Layer 11 of a small transformer language model trained on English Wikipedia (22 layers, counted from 0, width 96).
A neuron's activation on a vector x is SiLU(gate . x) times (in . x), where the dot is the dot product.

Input weights of the MLP neurons that the questions are about. A number n stands for n times 0.0024.
n9 gate: 59 138 -11 -71 -3 69 27 -18 31 -66 -37 38 70 -6 104 209 14 -79 32 194 -164 -6 -61 -6 13 18 -215 -30 158 -69 0 -219 22 -33 39 17 18 80 -109 -123 -65 100 -74 -108 174 -9 -37 27 -99 -30 9 21 68 123 106 6 -58 -51 -33 -150 -64 -58 -135 -6 135 51 21 60 -195 -211 -95 -174 -55 78 -21 74 69 -12 -120 -89 33 22 -163 6 143 -91 -77 -21 256 144 -89 -200 -129 131 -126 -125
n21 gate: -101 -55 16 -298 131 7 137 -78 -42 58 -156 -54 -35 156 -74 64 -55 -57 232 242 28 24 -162 151 -225 -117 3 24 7 46 234 105 -116 -110 -14 -92 -131 33 -48 107 -34 -43 -162 -58 73 44 7 -54 27 110 -31 173 -172 -53 235 3 183 14 -104 -69 -109 52 34 4 40 72 138 -7 -242 -14 -195 -184 66 173 132 80 -82 -94 -90 94 -51 -169 -27 115 163 -100 -81 86 55 -232 -4 40 100 71 86 0
n33 gate: -84 64 212 -105 122 0 88 -74 -102 -71 -4 -108 -29 -155 4 165 134 52 108 -39 129 -95 32 87 49 162 146 239 -64 170 -25 84 -247 75 -78 -61 -73 139 165 228 10 110 45 -109 61 -118 -47 -25 75 -42 173 -7 119 -55 38 57 226 -46 286 -3 -131 -182 -49 -157 -48 57 111 173 -72 -46 164 94 57 60 -249 -225 -115 17 -10 -181 -85 179 220 -47 59 -39 52 -18 -92 -174 138 -104 114 45 64 18
n50 gate: 85 -24 -77 67 138 -255 74 101 129 174 -224 79 -194 128 71 -81 198 -29 -59 45 -75 -27 105 71 22 -70 185 15 -29 -152 51 -73 -3 21 83 206 -94 68 76 20 -12 154 12 137 48 -41 15 0 -36 127 -30 -95 91 116 82 230 -33 -21 26 52 149 148 15 -68 64 -96 -20 -6 130 66 29 32 -60 45 53 27 -37 -73 -119 -164 36 -52 120 -85 64 96 100 96 -120 53 31 41 99 153 -84 133
n60 gate: 139 49 -122 121 90 -59 -39 111 193 175 -193 -242 -183 85 -29 -119 81 13 3 -36 40 94 36 -3 112 3 55 17 138 -91 -99 84 -141 -3 7 -9 26 6 43 22 -117 26 133 108 40 0 -90 78 56 94 13 91 13 94 -235 -43 -179 -121 26 57 -139 -36 -3 122 86 -175 -168 13 -35 -227 -48 -90 23 -52 -36 10 -185 6 -297 -313 -42 47 87 97 -77 76 117 36 102 -93 67 64 134 175 148 -7
n99 gate: 99 -120 15 -41 79 -221 -80 -36 87 -145 -235 216 195 -92 -44 -54 23 125 204 -40 336 107 73 63 -30 129 -255 -40 96 -73 -44 82 8 -181 -64 196 -94 -88 118 -117 111 -187 -71 -32 32 -24 146 206 -88 89 140 64 -51 123 51 -239 12 -16 -142 170 -25 93 -59 -46 0 -117 -165 -128 237 189 110 -47 -57 -60 -155 82 -80 -74 19 -114 -72 54 -146 -237 -12 81 162 -76 108 -121 131 -301 218 241 -293 155
n117 gate: -48 106 39 87 -67 -78 72 -55 -7 90 -39 40 -20 -5 136 3 128 52 -199 49 -166 -103 49 121 192 132 -21 -5 14 -44 90 -32 2 -29 -89 86 62 -67 -78 66 -67 24 -2 43 10 -14 -10 -58 -143 -4 14 -122 -24 109 66 -56 -64 -26 105 -16 41 90 -36 65 -52 41 -17 96 68 -138 24 9 -22 -41 -2 -15 92 184 -12 76 142 -87 145 -25 -14 -139 -50 -36 153 60 72 -5 -97 -26 -157 -53
n137 gate: 196 -17 21 -153 112 -39 -47 72 -17 67 -17 11 25 8 -38 -60 -29 -140 27 89 -106 0 -134 54 0 57 236 -50 13 66 -6 162 -6 122 -39 29 -152 -32 134 -121 -66 13 46 8 -70 -57 -121 -60 147 -3 36 30 -128 97 62 -39 308 3 158 -80 23 -20 73 -74 -97 45 11 -119 94 -61 -44 144 -78 33 -74 102 -48 -19 8 -120 -99 -222 11 -65 59 -112 74 141 -105 9 -199 35 22 96 -22 -3
n164 gate: -77 19 53 -8 -4 19 48 -4 -19 19 -174 -132 -42 -33 37 -85 252 -33 22 79 -26 0 30 -7 -179 -7 -191 90 36 -7 -143 0 -42 56 -242 -57 26 -139 -219 276 -89 -186 59 141 -80 77 38 93 49 17 26 -52 -22 84 -113 -204 -257 182 -48 158 -91 196 157 127 -230 26 -15 186 36 -131 51 92 8 -126 -15 -356 118 -36 -163 -121 4 50 -70 328 -171 60 -107 -258 -75 -12 -42 -73 -207 44 -221 -48
n188 gate: 137 21 156 263 199 59 -42 -46 65 25 192 223 60 -201 -112 148 84 -49 120 -25 38 -21 47 -124 -89 -37 -136 4 -92 56 46 4 -103 -224 -172 -40 -50 233 34 33 -195 74 112 63 17 -87 -103 263 -219 -58 50 -171 298 -263 115 55 89 -213 -141 69 152 199 -29 339 -49 -148 -144 -130 139 72 -33 107 106 134 200 -69 -133 45 20 -107 -33 139 -17 -4 -393 -47 -50 29 -262 250 -272 160 -8 -120 46 -146
n206 gate: 32 66 -101 49 -25 -268 26 -55 -162 125 185 -14 15 -84 -199 -19 -94 89 298 -74 103 203 44 -101 214 -285 -4 -41 10 63 37 -184 -15 136 182 130 14 -14 -174 182 -43 -68 130 -25 137 22 -4 229 -66 148 -172 -18 -36 8 57 178 170 -51 14 169 -81 -74 -32 -68 -132 -77 72 -88 78 -110 -25 -147 104 95 0 -150 -3 -189 -171 122 18 426 22 34 117 89 61 59 0 122 -120 7 93 -14 73 -105
n210 gate: 155 86 7 -81 -108 -14 130 143 4 107 -35 101 10 31 -47 -39 -23 27 37 121 118 -51 38 -74 22 -37 -27 21 -115 154 241 56 39 -186 -38 10 -242 -52 -69 30 112 70 -41 27 87 -114 -125 -7 79 -13 -366 61 0 -98 124 7 125 89 297 -56 -76 -187 -64 -131 -53 -100 -24 116 60 -217 37 148 177 92 34 168 -39 -67 0 -162 -198 240 -13 -35 -13 -80 -220 240 120 4 32 -124 70 102 -148 37
n211 gate: 19 -12 -121 16 53 104 146 -134 139 -116 27 -309 -175 -54 -110 92 -11 -67 -245 0 -39 -53 124 -329 -61 -45 -147 135 128 -328 42 4 -122 54 126 -77 -64 132 0 228 -171 22 -38 -46 47 287 47 42 -143 142 -81 -313 -68 -87 -87 16 -210 -46 182 26 -314 -4 -154 195 -105 -108 23 15 -119 -89 -53 -102 -16 -218 -8 102 -7 98 -153 15 -19 44 -38 -122 -34 -155 64 -112 69 -100 -24 143 -30 114 -108 157
n225 gate: -46 -79 252 -66 32 -68 43 89 41 18 -33 -175 80 21 0 33 -61 73 -91 256 119 -89 -231 -11 -87 73 -95 -133 41 31 -259 -48 33 112 107 -124 -257 -85 -293 139 166 -115 -14 50 -192 77 -65 -181 -7 185 129 89 -127 95 -56 43 163 18 120 -158 -114 4 -18 78 56 -18 172 -89 80 -22 -99 -144 -141 117 35 -7 38 -66 -69 67 78 240 -127 -131 94 69 212 61 151 41 136 -182 -122 60 25 206
n226 gate: -63 -221 19 140 118 149 -108 -159 4 -141 122 -295 -16 140 -16 46 -27 137 28 -69 166 36 137 134 -21 226 -217 109 4 200 -169 115 127 335 -96 15 -4 -130 110 195 -103 39 -127 172 102 -173 -37 0 -96 11 -172 -171 -71 -173 173 -8 -288 -16 36 46 153 24 -130 21 -94 -105 173 12 -101 165 -47 55 89 -135 -52 53 -115 -39 -195 -87 4 0 -221 -102 -82 65 130 -68 185 -197 123 106 -141 325 -20 239
n227 gate: -12 227 223 -45 51 8 -60 142 283 -112 133 -39 -145 194 -153 70 45 -19 74 -317 189 -32 8 12 76 -108 133 168 -258 122 188 110 -90 -124 -75 160 -39 186 109 -124 -294 31 -114 182 -93 -98 12 59 -104 -81 -298 47 51 196 -70 28 68 -249 0 226 114 -108 152 37 -93 16 172 71 -247 -84 102 -160 88 -75 -24 20 80 47 -77 94 -111 74 47 53 -151 217 -35 -72 -40 -25 302 51 -70 -20 112 -71
n237 gate: -28 129 19 -37 -43 169 -156 96 -91 68 -126 232 -93 136 -198 12 84 43 209 113 53 191 -32 190 -320 -121 28 -48 -199 8 193 -148 82 -125 36 12 -24 31 20 -184 -127 66 -194 -272 167 67 355 -115 -4 33 -32 -44 95 -16 200 138 69 -104 95 31 140 -166 138 87 180 -69 -67 -40 -179 20 24 0 24 -187 -243 -119 -165 -129 -121 91 136 -62 32 -160 125 223 51 341 -121 234 25 0 -133 75 -92 56
n250 gate: 267 -16 -181 84 -126 70 -8 127 160 -144 20 4 -201 81 -115 -56 -37 -170 92 94 35 185 141 4 -4 4 -149 285 -82 149 -4 -175 -155 12 -77 -4 -65 241 -39 49 -146 98 -35 -135 -256 -11 -134 50 35 132 35 -77 -38 76 57 90 -173 212 233 -49 8 23 -19 72 -151 -94 209 66 26 4 -27 91 200 243 -15 4 93 182 41 130 -89 152 153 -468 -185 -4 19 93 -19 -219 68 76 132 58 0 123
n9 in: 33 -173 12 16 21 -121 -15 55 121 -93 -97 -106 115 -199 259 -118 -178 -12 -48 78 -112 -153 -71 0 -23 36 27 6 44 115 -136 66 123 -133 -120 -15 -224 56 -59 87 76 90 -33 71 19 -73 -56 -250 -62 45 52 -43 176 -60 -12 -50 -87 83 -149 36 118 25 148 178 -87 -108 -230 -52 -51 77 73 163 59 -15 -159 95 -176 -108 -6 148 -18 -48 88 9 21 -99 33 -86 133 39 32 -51 45 79 77 -86
n21 in: 88 39 -37 -80 7 143 50 -142 62 0 87 -21 227 -301 18 33 44 132 -7 137 248 -71 -183 182 95 -45 -171 -244 37 10 -100 26 51 21 110 -106 221 -105 -177 160 165 -49 172 -156 -188 -255 11 32 36 7 25 -14 88 -33 -276 61 -61 71 0 -75 -68 -11 -234 33 7 107 31 128 -142 -4 161 -38 -133 -21 -321 87 58 0 -118 84 0 -118 158 76 7 65 84 0 14 -52 55 10 -56 137 -114 -134
n33 in: -154 216 63 -7 134 21 -139 111 -101 -154 124 -96 -173 -59 59 -98 116 31 209 -127 81 162 214 165 211 95 -195 -28 -116 57 161 161 71 32 146 -17 51 43 63 -17 10 180 145 146 -148 -51 39 -128 94 -138 153 35 0 -4 201 -177 -35 125 72 -27 -63 -144 17 25 20 137 -34 -63 -34 -150 58 143 78 235 -124 -132 33 27 -51 -106 132 287 -31 -114 81 49 175 -98 -140 58 -54 -92 -10 48 3 97
n50 in: -153 -63 73 104 -89 -14 -93 -79 110 -93 -188 45 36 130 35 25 -3 88 62 -171 105 -32 -22 99 41 -72 46 173 47 81 55 -64 78 5 -33 -79 13 143 -19 -56 -92 80 35 14 58 -40 53 22 27 68 -22 -133 86 -106 -48 -44 61 -111 -126 115 46 -17 131 -59 237 38 96 -182 103 -57 -183 -53 -3 -73 -157 -8 115 -72 -50 -150 133 -79 59 -89 56 19 134 -38 150 20 -81 -147 8 -30 0 76
n60 in: 75 53 28 190 -98 30 -106 109 194 7 34 -23 70 23 -190 -3 -88 -84 -127 20 114 -7 314 29 11 61 81 57 69 -48 -96 27 -44 -73 -23 54 -91 -28 -177 -32 127 -106 95 66 -27 110 -104 115 162 30 3 53 124 -48 -194 114 13 -95 81 -54 -84 -10 -143 92 16 -356 -185 30 58 -285 39 -97 87 30 -23 -30 -170 139 -71 -266 -13 58 36 -91 -167 -73 -29 202 103 -90 -31 45 93 3 139 92
n99 in: -95 -141 -84 115 99 20 60 -20 62 -72 -281 47 159 -136 -139 -146 -110 200 79 235 97 64 166 272 9 129 28 -129 61 -119 121 -169 280 -65 -136 131 -315 188 81 -90 -24 51 36 68 37 83 -106 -72 -76 -140 56 -36 170 206 20 -77 49 36 107 -116 4 138 87 33 -31 -40 51 -256 -62 -133 -24 -4 -154 -8 115 -53 -54 -118 -66 4 40 174 -336 -86 -62 -113 186 0 -89 -84 -123 157 235 -265 -350 112
n117 in: -126 -108 95 26 33 -10 31 -92 -79 -23 -10 45 0 -59 -94 135 22 -37 0 18 140 101 -62 -33 -43 55 -23 -46 27 -17 -10 42 -34 -134 -64 -115 -45 39 -3 -174 40 -75 -15 74 -44 -146 153 -102 115 90 26 28 -61 37 103 70 23 3 76 -116 -30 -176 40 -124 42 -118 -18 -43 -70 -54 91 -20 -217 51 18 31 -46 -42 142 -93 -87 -66 48 -248 55 -163 -18 -10 -33 -155 -110 -63 -67 43 190 -53
n137 in: 41 119 18 -201 127 -87 90 -112 136 61 134 -104 91 144 45 -43 61 -129 -171 114 -29 -89 71 44 -106 -6 110 52 -104 -132 13 82 -188 120 -26 43 -107 -132 10 97 79 100 257 -240 -42 91 -131 -204 -32 -89 16 3 139 40 -82 13 -91 -70 47 3 -61 -23 6 -166 -88 94 63 -151 115 -168 -13 -3 -234 -22 57 102 40 85 50 54 -202 -27 -47 -79 -144 -10 57 13 -58 -70 -122 79 -226 89 142 179
n164 in: 0 -73 69 -20 49 181 176 103 51 35 -74 -34 27 -50 27 -76 214 -153 83 35 -163 133 135 72 -265 15 -203 139 62 15 -189 -86 -126 -77 -172 -239 -56 -143 47 -4 -91 -22 19 50 35 -75 -140 -68 -211 -74 27 49 -174 -43 -101 -268 -182 91 -79 195 -73 62 131 -12 -131 116 -135 130 -100 -27 -166 -19 -213 -141 80 -196 157 -34 238 158 -107 -71 -68 153 -287 -70 45 -77 -211 168 -20 -19 -93 11 -342 19
n188 in: 88 -4 50 -143 -68 -107 151 -28 -265 70 -83 -84 99 98 28 -153 -186 -108 36 -140 21 -231 -181 20 -256 147 60 -90 51 8 -82 126 126 -70 138 -8 -96 -277 -50 -72 311 -247 198 114 -54 40 145 -235 -70 56 53 174 60 138 44 58 -17 85 274 -267 -173 -58 -28 -300 215 66 -104 4 44 90 16 -36 -29 -118 -8 50 117 -227 -16 120 0 25 310 -83 143 82 89 -164 -127 -55 180 -216 -16 222 -41 154
n206 in: -27 120 -127 -74 -37 89 -147 -177 -67 -106 -135 208 -76 -61 -54 -135 0 -53 225 -10 90 58 93 -212 54 -10 -97 89 -78 -151 0 -14 -17 -10 -275 85 -50 -20 -52 93 -17 -120 169 -88 -138 0 -45 30 96 98 -133 -68 71 -196 -37 7 76 -88 47 -36 58 -179 110 -92 53 233 90 -102 83 -240 -165 177 52 105 -132 -77 7 -77 -133 137 0 60 20 153 113 214 -71 62 267 -128 -143 -120 110 40 -140 17
n210 in: -157 -248 16 224 39 -33 7 -16 61 -3 69 -70 218 -58 220 88 105 16 54 59 -105 168 82 -13 -24 10 224 -66 -81 0 -111 40 -57 194 -104 -85 6 -190 188 -13 -16 3 135 -107 -129 35 0 -65 79 -63 -72 49 151 184 -125 -33 46 -65 77 154 -76 95 -13 7 67 -92 118 91 139 141 -10 86 3 101 42 77 -40 -124 -10 58 -156 -172 -87 63 95 56 232 -144 -105 54 114 -102 -188 -209 56 88
n211 in: -76 -194 -81 52 15 78 0 -89 -160 -148 196 -293 236 189 -35 24 -199 -189 61 -4 196 23 141 -145 0 155 -49 90 -178 -78 -74 211 -159 55 23 15 -34 0 208 8 -115 106 -65 -100 86 72 94 27 78 82 155 46 42 32 -23 16 -223 -46 202 56 -94 -59 -114 -36 -106 187 -205 -155 113 27 -214 -201 27 89 -61 313 70 61 38 -65 -58 -4 164 -44 64 35 -264 -272 78 -53 32 30 185 260 -39 208
n225 in: -69 43 -54 34 85 -10 -113 63 0 -73 -101 -118 -111 -17 7 -149 -35 94 -75 87 -40 -16 -81 -16 -21 -58 -29 -204 245 201 -164 96 -116 27 202 -188 -298 95 -162 162 56 -165 -108 17 -78 65 -24 -7 23 129 60 -33 -121 96 -65 -192 -7 -93 -10 -115 -109 117 13 124 58 -90 -3 -37 32 100 65 -160 -94 86 92 -68 -121 -166 71 -141 0 237 -20 -248 -55 178 -10 103 37 24 171 -81 -101 82 197 7
n226 in: -27 12 68 53 24 28 -207 -83 45 -324 -101 63 -36 52 -39 17 117 140 380 -101 60 186 -4 -51 -64 -124 -133 -120 -61 187 -84 86 241 -36 -151 -157 -223 34 105 82 -12 -16 -71 52 194 153 61 170 -104 59 295 -71 -157 25 -27 -129 32 12 -130 65 85 193 -297 -95 58 -185 223 127 -81 92 24 -106 141 230 -51 86 187 -39 128 -20 -159 37 106 -216 -120 -12 -4 -228 32 -25 8 0 -183 122 100 273
n227 in: 25 145 168 4 -14 87 -29 219 141 -141 70 60 -33 162 -122 71 -21 -60 11 -66 29 133 73 64 -8 -144 -67 22 -179 170 47 -44 -22 -22 40 0 195 -169 44 -151 -164 28 -111 40 139 -142 70 -65 -138 -100 -289 54 68 237 81 -110 -110 -122 -231 219 46 55 18 67 102 -15 128 -43 -4 -80 220 -39 33 -266 90 30 -14 -109 140 206 -111 71 206 203 -18 168 -46 -177 29 -121 178 -11 -165 -132 33 -147
n237 in: -46 27 64 187 123 -91 -47 67 -121 199 34 135 75 -141 -80 -7 22 56 40 -10 34 210 187 23 -297 43 -89 -41 -174 19 41 -66 135 136 164 61 -50 48 -48 -194 57 -3 -203 -91 82 -102 -31 17 -27 115 111 -234 -37 55 122 109 -55 -57 106 49 143 -262 76 -24 164 -20 -116 -77 101 -105 -40 53 181 -54 -77 24 -80 7 -52 106 80 -104 93 -241 -10 48 23 40 -216 144 -52 105 -177 220 -138 -17
n250 in: -40 63 88 213 -84 209 141 325 122 -145 90 -200 -94 129 -217 -235 -113 -123 40 -49 90 276 79 48 -103 181 -211 -41 96 -85 97 57 -171 82 -122 -21 -69 81 -41 -33 -202 90 4 -44 23 193 -45 74 86 109 63 7 -113 -126 -120 237 -180 185 186 29 51 56 80 50 -65 -7 -149 156 -61 -48 -11 109 109 22 232 -114 -149 22 -115 -80 107 -31 33 -125 -83 -120 -44 4 34 -260 -122 25 29 -169 45 114

Each question shows a token from some text and the vector x that enters the MLP there. A number n stands for n times 0.0041.

" Cont": -266 -28 9 -170 -6 43 -231 -28 -120 11 -106 -87 -15 7 17 -104 77 -62 69 -121 45 -106 196 -138 -8 62 266 -113 -44 78 74 2 -152 -27 5 -69 67 -52 144 -215 -115 -136 106 172 14 -101 172 -95 -219 -8 -130 5 148 -99 -251 99 -91 122 -126 -31 -35 135 -21 -393 13 -8 72 60 22 -182 109 -115 -122 59 121 10 -45 87 61 107 -96 -85 93 3 34 -152 82 34 59 43 17 83 114 -91 63 -45
Which neuron fires most, and how strongly? n227, at about 1.9

"ie": 32 -75 -15 -93 -32 63 1 -69 51 7 -65 -114 61 -58 202 -150 -11 30 -68 260 -114 -16 24 -7 -11 -13 -94 -65 -3 -32 94 -61 73 60 86 -61 134 8 -9 -22 -30 -126 114 77 -191 136 -90 -20 60 114 -127 8 -238 -49 146 279 164 -67 -130 -72 88 51 23 -13 34 148 127 -47 84 -1 113 -28 -60 35 97 114 -3 -107 124 18 85 -48 -15 120 210 -145 7 112 -96 120 68 149 -129 -21 7 111
Which neuron fires most, and how strongly? n21, at about 1

" le": 94 85 -3 -63 -25 -10 -161 111 151 37 25 -79 -130 -7 67 -168 -73 -61 -76 117 -145 -156 210 -46 -3 105 106 -111 122 18 -10 -10 -48 108 -43 -63 174 -63 125 -274 52 102 -18 11 -65 113 173 76 15 -38 -69 99 -19 -32 -125 266 20 -32 30 87 -264 -41 -127 47 66 34 19 21 109 10 -32 -24 26 83 146 27 28 -77 -33 99 53 -22 24 322 45 -13 -53 -45 -97 -54 21 205 27 -23 -33 -51
Which two neurons fire most, strongest first? n60, n226

" Cro": -111 60 -94 -150 -138 45 -188 -26 -87 -37 -31 -67 -54 39 223 -49 -69 6 60 -83 -121 22 9 75 -97 -72 53 -69 170 1 -86 51 10 -30 12 -14 145 -17 3 -157 209 -80 -70 32 65 17 15 -15 -19 -24 132 -43 -131 -116 -64 188 175 9 -398 -49 -90 -47 -83 -248 -18 -95 15 -51 -69 -70 163 -104 56 246 68 160 84 58 -103 -30 -94 11 -33 175 182 -6 53 -58 -173 96 184 39 94 13 118 -39
Which neuron lights up most? n21

"ave": 42 -42 68 26 -71 140 -58 26 -46 31 -83 -2 61 -84 -24 152 33 66 -39 138 -130 -43 264 -69 -18 -63 17 -25 -6 131 54 173 -21 34 99 -26 178 107 115 2 -48 81 68 146 116 -20 -20 -24 104 11 -121 62 32 94 173 313 74 102 51 14 89 -71 73 -79 112 156 97 56 98 39 146 4 -39 -10 -64 -45 -34 84 76 89 98 6 53 72 88 -32 75 88 7 -83 33 94 -71 -23 -27 -17
The three highest activations, in order: n237, n33, n225

"D": 55 -33 -60 -346 -106 -27 -125 41 -36 -11 -10 18 127 -38 265 -91 20 32 75 -72 -74 -109 176 -97 17 178 7 16 123 -117 2 120 -88 -8 -62 -47 93 31 -62 -146 182 -37 52 150 -88 -116 -7 -144 -118 112 21 23 -19 16 -90 47 -45 -52 -99 92 62 -172 -60 -407 97 -128 -111 45 46 -166 43 -2 -82 78 113 -231 23 44 127 -49 -51 -91 -108 60 -98 -185 -124 -91 52 86 41 128 -20 -32 -123 -132
Which two neurons fire most, strongest first? n164, n117

" 2019": 57 -192 19 45 25 86 -101 14 -83 -173 -58 -2 201 155 174 117 -60 -21 -117 -133 -145 110 -148 19 28 169 173 89 114 125 22 77 -123 -119 101 44 52 -9 -72 6 86 126 153 29 13 -186 -4 -186 142 45 -105 -97 -14 57 -54 230 260 228 5 -63 -58 -47 27 -108 53 43 -98 130 -34 8 108 45 -61 9 14 194 86 85 3 101 -67 22 -56 3 149 73 189 77 135 90 -34 128 34 -105 -11 -54
The three highest activations, in order: n210, n226, n237

" with": -21 0 126 61 -26 36 -121 90 -1 60 -126 -19 -20 -74 42 -8 -29 -51 -28 -114 28 134 92 25 87 35 -89 -73 145 134 13 -70 -60 -59 -20 -11 136 50 35 -99 17 -28 -42 145 89 59 64 25 82 20 -90 110 44 40 32 345 15 -155 36 48 77 35 67 -128 -28 7 -54 56 41 -98 81 -7 17 15 66 103 -9 8 76 35 -34 -86 -20 -80 31 34 97 5 72 -140 89 -68 100 -55 -47 -89
Which neuron lights up most? n227

")": 145 -42 -9 -24 -67 268 -74 17 -77 44 -56 -28 183 60 102 -3 -154 29 -16 104 32 -48 -28 -73 109 67 -10 42 22 -1 56 106 -11 -74 157 8 76 60 84 117 -148 14 2 16 111 -6 36 -75 -69 49 -32 -2 52 95 61 293 37 -19 -62 -22 66 38 8 42 39 -20 -141 102 -50 -112 -23 96 -166 -26 189 -82 51 -10 33 162 98 -110 45 -31 166 43 -32 7 -112 -147 -52 202 -19 -107 -48 -144
Which neuron lights up most? n226

"av": -193 -176 -116 -194 92 -136 -173 89 134 -108 76 -66 -25 -136 -35 -22 30 -158 -66 -72 83 40 176 -23 -75 -108 168 -151 49 84 124 29 86 -112 21 -149 61 -171 95 -169 107 -32 3 230 -45 -18 -40 59 -70 101 -5 -32 -3 -73 -88 -27 111 -15 -225 -11 -67 -170 -31 161 -15 63 -26 -37 12 -105 167 -116 -76 155 -1 57 -11 33 -107 3 78 -33 64 -111 255 -26 124 -47 -260 224 98 151 156 74 -12 -142
Which neuron lights up most? n250

"d": 39 33 -27 -233 -33 -197 -220 131 11 -14 -91 57 205 -43 129 -89 40 -37 167 15 -134 -145 79 -56 -50 371 77 -3 127 -50 26 -157 69 -41 -75 -122 132 60 49 -157 137 8 42 -31 -138 -148 38 -160 -60 85 202 -246 53 22 92 48 49 -69 -130 165 -210 -182 39 -209 62 -93 127 53 129 -128 77 -34 -82 -17 154 -116 79 84 62 37 -28 -79 -15 -6 131 -167 56 -154 128 53 54 65 -62 68 -88 -64
Which neuron fires most, and how strongly? n9, at about 1.6

"ates": 160 1 58 -116 -28 22 -74 33 -95 7 -19 -112 -3 -43 96 93 91 59 -73 98 62 95 71 -30 18 101 -141 -24 -41 32 -5 106 -39 -75 31 -41 176 26 -16 31 12 55 61 87 30 -103 -80 -130 61 -73 -46 -50 55 147 -38 321 84 -109 60 51 73 -20 4 -136 53 100 29 129 63 29 163 143 31 -17 38 -111 70 -36 83 8 -29 46 -109 35 -85 -50 115 112 -153 -31 98 108 -75 -121 9 -79
Which neuron lights up most? n33

" on": -67 -3 38 -4 -84 30 -32 50 -68 78 37 -29 18 -13 101 -67 48 -96 -92 222 11 -16 152 -85 8 38 -20 10 139 112 -48 -37 -95 30 119 28 -8 92 4 -226 61 -34 -69 86 178 135 -120 -160 3 63 -10 180 -41 80 -156 304 -45 -34 5 34 -20 47 60 53 20 153 -34 121 20 72 -16 54 -56 62 -104 28 79 3 36 99 57 -174 -90 120 114 -5 -17 64 92 -32 121 -155 191 -19 55 -134
Which neuron lights up most? n9

" by": -94 46 12 30 20 2 -44 41 -102 47 7 -153 1 -73 69 -58 -28 10 34 -70 25 74 90 -47 142 15 -36 -45 100 102 33 -14 -98 -48 -32 -54 32 -8 119 -137 -12 22 -42 104 13 25 26 37 81 35 -115 17 23 20 -74 352 18 -40 28 -79 5 55 32 -77 20 49 -93 -106 -18 -145 5 117 30 -26 111 -55 29 49 63 8 48 -73 -144 129 63 31 114 21 96 39 67 -92 24 -76 -22 74
Which neuron lights up most? n206

" all": -43 -129 60 32 -109 -100 -74 -24 -24 -24 -159 17 60 -59 19 -10 -21 -69 56 -157 17 -43 215 8 -48 144 -54 22 186 -7 6 133 -7 -165 -85 -173 343 4 -86 -146 82 -19 -54 69 64 5 -27 57 133 -161 40 128 80 68 -164 263 173 37 -37 66 -77 71 54 -82 -29 82 172 -57 5 -147 -15 76 -104 125 125 97 -68 -91 115 27 13 -52 -95 84 24 108 73 86 41 106 -55 80 45 -9 -80 -3
Which neuron lights up most? n99

" of": -172 0 28 19 21 8 44 -30 -143 -44 -34 -77 -25 -63 86 -126 -45 41 -12 103 -7 54 127 -7 144 -24 -87 23 49 -62 -78 75 -49 -216 -59 -33 65 -16 55 -238 134 26 -56 70 5 118 -77 -189 -121 -39 41 -52 73 -28 -40 292 80 108 -20 43 -59 22 29 47 -39 25 -113 62 153 -53 14 88 82 -53 -37 112 -108 46 60 128 137 -137 16 -51 -37 58 31 -39 157 123 -74 31 113 -57 -151 -42
Which neuron fires most, and how strongly? n226, at about 0.47

" 17": 17 33 -86 -26 55 -97 -22 106 29 -186 -90 -10 59 109 39 97 -153 -179 53 41 -220 -128 57 38 -12 -78 80 -28 -2 138 -38 18 119 -106 16 -72 -37 82 71 -98 22 -81 21 -50 -108 -71 -47 -56 -7 -88 81 -36 -67 60 -32 265 202 69 -169 113 132 -40 -3 6 78 17 -84 228 -117 107 146 47 -40 83 114 -54 81 63 45 88 -3 29 -198 158 -24 -119 10 56 141 7 -137 72 -20 24 45 -43
Which two neurons fire most, strongest first? n9, n211

" brother": 89 94 -45 -55 -59 132 -143 -21 -255 4 -162 -25 25 -43 10 30 -146 -99 -68 -50 -85 103 240 -45 -22 -180 -66 -27 -21 75 38 -118 -95 115 35 -3 -35 -22 113 -91 61 -104 52 69 142 -175 31 68 58 -7 -71 29 20 -73 77 265 -2 135 -81 -20 -26 -44 -29 -192 113 99 55 -70 69 -136 70 105 -30 -45 -53 180 99 -59 11 73 67 -26 -86 95 149 27 133 -70 68 34 -113 112 -141 -29 161 79
Which neuron lights up most? n206

" in": -146 54 34 15 -21 21 -55 25 -98 129 23 -16 102 -27 84 -48 6 11 -169 -34 88 -43 38 -20 77 18 1 12 253 120 -21 83 -38 -108 47 -38 32 64 10 -120 -52 22 20 58 170 50 -32 31 -13 23 23 80 98 3 -132 359 -61 -50 42 74 68 -74 -13 -53 29 82 -1 -63 105 27 33 -12 30 -25 79 -9 36 113 39 13 28 -53 2 58 62 40 2 8 128 32 -10 -107 14 -71 -3 -34
Which two neurons fire most, strongest first? n226, n164

"uz": 43 -99 -22 -126 -145 107 -82 99 18 -155 -50 99 39 47 -139 15 -93 201 -256 39 -60 -145 111 60 -31 112 103 -253 34 26 32 46 174 59 65 -64 67 -39 178 -142 89 5 32 223 93 -138 312 3 -141 -19 43 46 -5 23 -58 162 3 -59 -222 58 -107 -168 2 -9 -21 -148 77 -47 55 4 149 -49 151 192 13 -215 -2 -55 124 -9 -51 -52 -1 79 172 -108 135 -147 -105 -43 57 -21 -87 23 157 -94
The three highest activations, in order: n206, n164, n211

"ston": 89 -29 91 -63 144 41 -23 19 -85 -79 -85 -16 81 25 103 -337 -66 -137 18 178 -59 27 34 -39 -102 49 -17 -214 12 -88 -29 24 43 -40 4 12 -90 -17 -42 -169 163 -128 100 276 -49 55 -8 113 -195 47 24 102 -6 9 -24 194 -53 103 -99 94 -51 100 120 -220 96 47 -34 107 46 12 71 4 20 61 51 107 171 0 29 160 38 -67 -17 -169 123 -103 64 221 -142 306 -69 78 46 81 -71 -195
Which neuron fires most, and how strongly? n99, at about 0.87

"id": -64 -72 -84 -147 100 160 -33 220 -66 -110 93 -106 17 -87 26 -76 58 9 -16 186 -105 147 -58 -239 -61 2 119 -114 4 -137 -76 45 157 -163 44 -155 26 -39 -45 -137 -52 -53 -111 147 -43 83 -70 -78 -83 71 6 -228 18 -88 165 175 166 -1 -280 -10 -63 -55 53 99 60 160 -68 120 150 -132 22 89 -134 -8 54 89 -29 -54 113 14 -33 9 18 -80 87 -200 225 76 45 -15 100 55 72 -92 -53 -1
Which neuron lights up most? n225

" n": 47 63 -100 -111 -185 136 34 93 48 -27 92 -73 84 -30 19 5 25 23 19 -54 -81 35 370 27 47 143 118 83 169 72 -45 -15 21 78 -22 -76 -83 62 -55 -309 41 -206 5 -25 103 -36 206 69 -160 -152 10 -69 22 -11 -183 183 -2 -53 -48 162 -147 -8 -60 -256 -11 -139 25 -45 122 84 7 84 -5 136 180 2 18 -73 25 90 197 -117 -52 110 88 -10 3 -208 17 59 111 16 178 5 -54 3
Which neuron lights up most? n99